Layer 7 of a small transformer language model trained on English Wikipedia (16 layers, counted from 0, width 64). Numbers have three digits each and are written without spaces.
Take only the direct path to the model's output, skipping the later layers: a vector added to the residual stream pushes a token's score in proportion to its dot product with that token's output vector.

Output vectors of the tokens that the questions are about. A number n stands for (n - 500) times 0.0035.
"is": 403663355471497510400506480524324353583478642424234288500326519635488598391548600314476396666458420556696528529718662382686502638473456221578370526543465484708277243441487568610531644247470616
"est": 503647508699543240134520698374568442435405401483402237395536426749423374593675359326662580196328356674494686574426403828575517327306412426573419493486233660575320257553568405608629846423587722
"p": 551703446305227615698500640372537296553737403605437594450382425484567529633586512438426453315694329471327515524575529637743499256472595600466673692502571509618201539457574439819720618669497346
"]": 335618306154461223632680361604363257383508134554377380848607432392230402479311445518306513241598640325276760228826222549779692552272795439846453599387368371782248262269642544703323732277605645
"ro": 651664419513696536388571646551740584375539167270495592263555564511393379715570352185696616434619499643622740554688461441571441505395470664625641558543405430386491251329779499416545655549432641
"ant": 339397380702533475560500688653554359732446742490518480488715400737592260444436622605565540360426443501472806287617548695471470349582567552711537544488302478349232326286652558717548891201395552
"ess": 491343392414479485613665558610408220593295565664138660384537760652440360416613325396410455473437539346631676192478448639573523474289743176509455288609569692821027570645569475333253812188661532
"o": 558530407571427523545576487724569324383461410286406483450304589432573471464526426626503493467492333549320666559671467618491432610311523407404547402475285395544527605291429448522563499495423580
" to": 520400615379590525598444719647294446458433337549425494631478433433295475586506447547580651487632489509474424361559406585473549527408685508722446548458531496350281527306591586549497563696433542
"'": 855400464661565355600592327412450369502418385606315286627485523654385242386379174258695344487762680307565551349897308468416538522400590538777674546503312686812344615466616384633467538521607476
":": 592331447538561476410421645311733569437420460532416382705510695517486566518473378196413484607407515289377491205543276567681595540498456356551516682614481436578287588497473621437508466614297449
"ord": 318229334837369388532662427730682629403371344631436570397494544846473433721671225371499730518505257538732654340382333567613570541429692315574588192581444452904444448474679446512433779445690566
"ial": 742576248463478556588481446494639194459239576556544908424569468408479499306611616345551305222839544214648572363488308478486602522576268049658691563533107405710214218413850859379711808247217539
" were": 563505427485392347682646480383605362665258321457316548477362623398362460752478555542497502567614631491627536259819325461597644657415770484773476647511538569430378333368514559684661537448396397
" of": 619519532513532539571522682485554492467310541563516470579461576424514458548528453645614452388772488402579474208770408614531535386688377441702445636456471574422260446323408528568327467574493507
"iv": 698653370746523569573466708328425432502424747456473386568390710750281340504658729497448799514748436379560758493857455669473508472231592527531403497682234411824526469542612828520663645391334667
"===": 229542358424593398358770572484470465404233397465522601569379408706491281415237790183586493593444525308509549304779489648575645564538547476466465396386549561879156465524730677547535467557444740
"\"": 537528345366616473611353520385348593415316299567228489799645411699434372343348523428394667543788658398391568188730488446771571640295362644389583362376367533742098335283570444498425646535344475
"w": 584603754458693330391792613498376481507559395298266602244301357692434524565621412414600342545750367517471568592528385692680499364381740648346568412237395627583273364479448671517702537570433362
"ts": 590333362459688593527510277734652448585307506512221557320446494441586703720395397396679662514705744389366557398336265560710601183348384335645561594566699363799141517449875490891848567257556699
"z": 355594367558645652510711624433422547637483617369477579607543443719518466420364218337642465525682627554531509527560235658551555510401564310573763379455669783614470325304540588565790748165520585
"un": 506539641494479453378579667710472415396513503522309583568373411381564410498681521491574588573504567646563690647770573683628473443429481624561579508656467557761329413602710420454622622275451302
"9": 433376636543491470572283610477461377402520426292331621578374387398380305559478365272484724349542456569671684378415495446642665556576485552735448567461316738756584389566624721397525438521494465
"up": 121522559515368450530725507421553604210393491518132785490510696300494306756596360491640600742765505732587623460704616626508555346292654543454610597403387656584334506719583592613478795363471637
"ust": 451623386671471358461642583842494485361645685564276504735386580658504648359504581422632641288343433536350664429708327703513577657231884460553719566382612747862190639712495556557804886407374579
"rom": 564439367743573373387510624619464346302434331420387671538646477511628633720500723492470830519783420502345799336580567424719544308403527382549642626747521512446299377334576652336908712486353848
"us": 316499504486271509574682559568445677509590528288287685343422481470601516568389457194371487470479507702497626554684559665638505556172323369744457445692420482534285533526488574401481768387447464
"ed": 514560205314412504342593700382578566448433405397442431581601425409411456521618538540251642566644597549758657538419479779449470515374646279501436690644265701425354593632621536712527761282441466
"b": 715643496455452714679608741393510620335608356432663667462465442792370405459419391345556503412529425531612490486567344585641518495484680478302633461542441456685429519431474526786821591533722483
"ers": 542530437373497411472271483580545547586275343421428737529419647470383624412637702265594871365262556591599664315461395792502507445223376227490647797404696674581282311326658359607494728335590508

Each question shows what one neuron of this layer's MLP adds at an activation of 1. A number n stands for (n - 500) times 0.00071.

n71: 564772367675589746427582730690531342605535828429553396417521251525364448621647576470619501624330231642209381292711468387373531484684595605396552747318691838416429725628759600561269551438409582
Which two tokens does it push up most, strongest first? "ust", "ant"

n92: 536563571452414492484413382533543309332529463339639461392486502625296604584626550498519486593583638466437507504523472539561501635430483453705486484679539398644477448578533421494475423370451626
Pushed up most: "]"

n148: 606525448301594612421615419569444458511685620421301429373424735343512516448484525492414454360424391943671378487464371255545367580551255198225569587498551488441563611507456404463184546361536555
Pushed up most: "is"

n262: 384491519421503562494500522603438490441502603581502429618615452593676433496622607563382461385573478515519751500369562608462540330378651583437637506518440523512470389443562656505488342400496571
Pushed up most: "ant"

n152: 469444435339585638435389346210382761371595472434588568661223284344677631533539473292368305538371531387682412442350252619626374497484412500380399176450397446683577464414506521656701640419615374
Which two tokens does it push up most, strongest first? "b", "z"

n52: 850425391699446438772479510147474628812766600506822474567547391647530656517267200369448442679502537697569547545396557688378534495462682392360599352369439592567657561473401622496328607761567443
Pushed up most: "b"

n34: 524521499467502523517499500499474483484495494520474479519526478454463510483516506541512503504488440495485524470476497476479478508534500480476501500496488509490514489490509493441522476526516487
Pushed up most: " to"

n238: 379522303529436199127664414504743612691570269457659398465444465691630512571473503523618436476686588751561532537472603492547543568513701275406340636572507479439430398452359518598622466393615484
Which two tokens does it push up most, strongest first? "est", "ed"

n46: 696777474285438447459464329488508613738373517422663560426544654184346678520617576618607368370447559582591512602602686365185585511647270426280260584103527521433413600489542472470480431566460431
Which of these tokens does it push down most? "ord"

n228: 526738494313449616641670491618640582593381559416512568396618546550423740407554448385507324597198387504541595728482767264556647807353290584464305388501708558520364201490562632460594522310689519
Which two tokens does it push up most, strongest first? "is", "us"

n50: 498645732454397468409587468412639403580615461379326376491475585370121663602444527764441394424326465484546437428464531474566579486372464352553588542324350494266624510354537432457593417557376420
Pushed up most: " were"

n39: 594572584547487385509494351569492740566532656734232376522632458505561650482529448437538364615778425692261491440418666524560607526450503625585388443592326309513324341483402415411553490472609666
Pushed up most: "\""

n291: 701497735702559389588598668411521586556517568529530552419531185694457305463380522456291263632540401380385472402507493472442436190483202546397454387503556691513528607423537562192504341375455325
Which of these tokens does it push down most? "]"

n85: 448502490452516473548464469455516461514483448530519406474475468573550538519477541571496488485425457472468546509469455565549530439525512485460522465519532468536571504454501509587534535515479513
Which of these tokens does it push down most? "up"

n62: 920528647750344544406312591488367516525173551466338405546394543613731375606511583512400485649652650460558446342517606469354591655539364418584621354494537671653566471505257371482305644474441617
Pushed up most: "'"

n17: 400670339448338572440621538624485476627470523533491654562499403512370485487255350575575570275488452507548563692459458282457537642668505510641653370543911581381371520552472671250544634509502393
Which two tokens does it push up most, strongest first? "z", "ust"

n256: 477539525564510512427705466664483571494302603419525532565444516361508578463530323378405587321391486453704504341490399537457271570745278316327439591551414396555504523538418407608216358556371364
Which two tokens does it push up most, strongest first? " of", ":"

n102: 370446553470488577462658681466526456529369465616384464496524632721442456508505466608739513543364722415486311527416712381351469573604488576396456417518607635445565575377580236362396496620516538
Which of these tokens does it push down most? "ial"

n59: 307487658612495645442337630518726524349460355542710514408366562378299442458347521831617460679396458384335590630614391255550314670363545476827316400394434246413612599503447576591516380490410605
Pushed up most: "o"

n66: 682358406427447640493475606532308525719400434465478393477624444576675385666310456460735377608505393399681752414443293597580693303715524441398491449601548460698204609442785539678517425545384653
Pushed up most: "ts"

n9: 628489884413478302627596442572458612522450595442509589677424424385665553601292438518290557488516380750621393761613653606494563359403386546490608490611532645285574681449598381324274456612593362
Which two tokens does it push up most, strongest first? "us", "un"

n191: 543600582615558463622581702379499651382528390707436601385540416412283488423418707285370472408368452478654569546494514250604479451548492544550571376477524511280458630427384301289519463485480621
Pushed up most: "ro"

n227: 595706390485047569600414481437372559381562562494590482512507598431365379493597547572452593588534401431448456515526510558510459590639660409523642473603758467608464470378575381654689612507561612
Pushed up most: "p"

n23: 693588342407508504575477477382541443517758422437498495371474661567618532327464292503596422522608308645455474603542406374679508478558437370417615590420413416351732402421487400530268542588586530
Which of these tokens does it push down most? "==="

n247: 606338464348451548436508282405405482471433713438383380496433512584517485299668469335348444518574481461695438519465534441456350420665547382561543161669771553450563683667538450559482501545248773
Pushed up most: "ess"

n319: 544606584661499311654364489384492393614504724448578422544391605570382606491235388424649328743484509395263419405598343562497559333264367505416598338490660450451510619451558268341686352507485511
Pushed up most: "'"

n254: 473460488332518511618518476410430501440318322564890346238570571650242565488501451598525536500450270132372671680607544420514610518715566217387443506300516426479483546496430486325591508429350619
Pushed up most: "ial"

n154: 347668704461310669543557457544285573523453420520497350406370429500576638474494561532590546452514572406543608611604405465471330529407499659582416353459485529532449582422428592534415473372507548
Pushed up most: "us"

n272: 357407421590493323399518339306553576484515583507545648480373347438475507630314579383491725536481707645488469350527496573258434503510388378537466639400379498770413653265474471517634401505375533
Which of these tokens does it push down most? "ess"

n4: 485493434618304515522604503384459465529617541542474457552512456523465381487440609548785533342429539516531338672467231551537614532463360353470521411345613632719517402250562371388684556390305437
Pushed up most: "z"

n83: 544470587360426507714445607554467487357441547281514680596632412520812528403522712316448352276626429487495378509340443751674470606882287460670588336513393548142530595397494643659197523341380560
Pushed up most: "ial"

n80: 614491642428539647528623448436706525448503344665393488486486640318488565551436626491316558451438397343454486567562407477514521464431402450506591651404385475532526573535395396462630367565466419
Which two tokens does it push up most, strongest first? ":", "p"

n35: 511625749287331304409614409417594569607753474363366406322455469351518238572507648460591542535405348634670433490432618515476477680672671386623412603682540571738580364485571511319418568502521375
Pushed up most: "9"

n129: 548634365417613334330427553525471419782480383492654416475680522413389568405436547414472557262395334433470380461418462382552480382424565569416390627408466506383589475606460532495476416494371509
Which of these tokens does it push down most? "up"

n107: 342394471327644647482495817529539725585529726702431566490405689437381475390217504585550556626603423760482367470336509386593428561236558497500335411481519736370456442706301442345738570470377367
Which of these tokens does it push down most? "]"

n75: 417548624332487498293498521417560684401496603590575383605420567491492291629524447463565389571336610433397523264475560507461490450496536430317500576364578488679411340446450318458534481676525558
Which two tokens does it push up most, strongest first? "===", ":"

n89: 497328505389460334555347586510358358502509348681607465680515593367440518463554547448434501365584377812483283513668689651410542574632486539396544517480617595564389620490560725647304270474293531
Pushed up most: " to"

n95: 437407539501664523496391398388424677500429673526484581480322542724493475427522416629551493539555577634499374431528372529303471587390422606604517509582589605429390407598463609514593474435563515
Pushed up most: "z"

n151: 601446471505533600390349508507283461257549615544588490586270637549363456520728527656242765680704815444543544504418517524331455370824250419519493132574793448716434631605569602724367562551391486
Which two tokens does it push up most, strongest first? "iv", "ts"

n230: 561888750528364738451488545502645639535506634513482479470424352272598533457522412570516523212409418448444375368520618410249235607717296466503324661397591434529277427617658606497544325678407511
Which of these tokens does it push down most? "ord"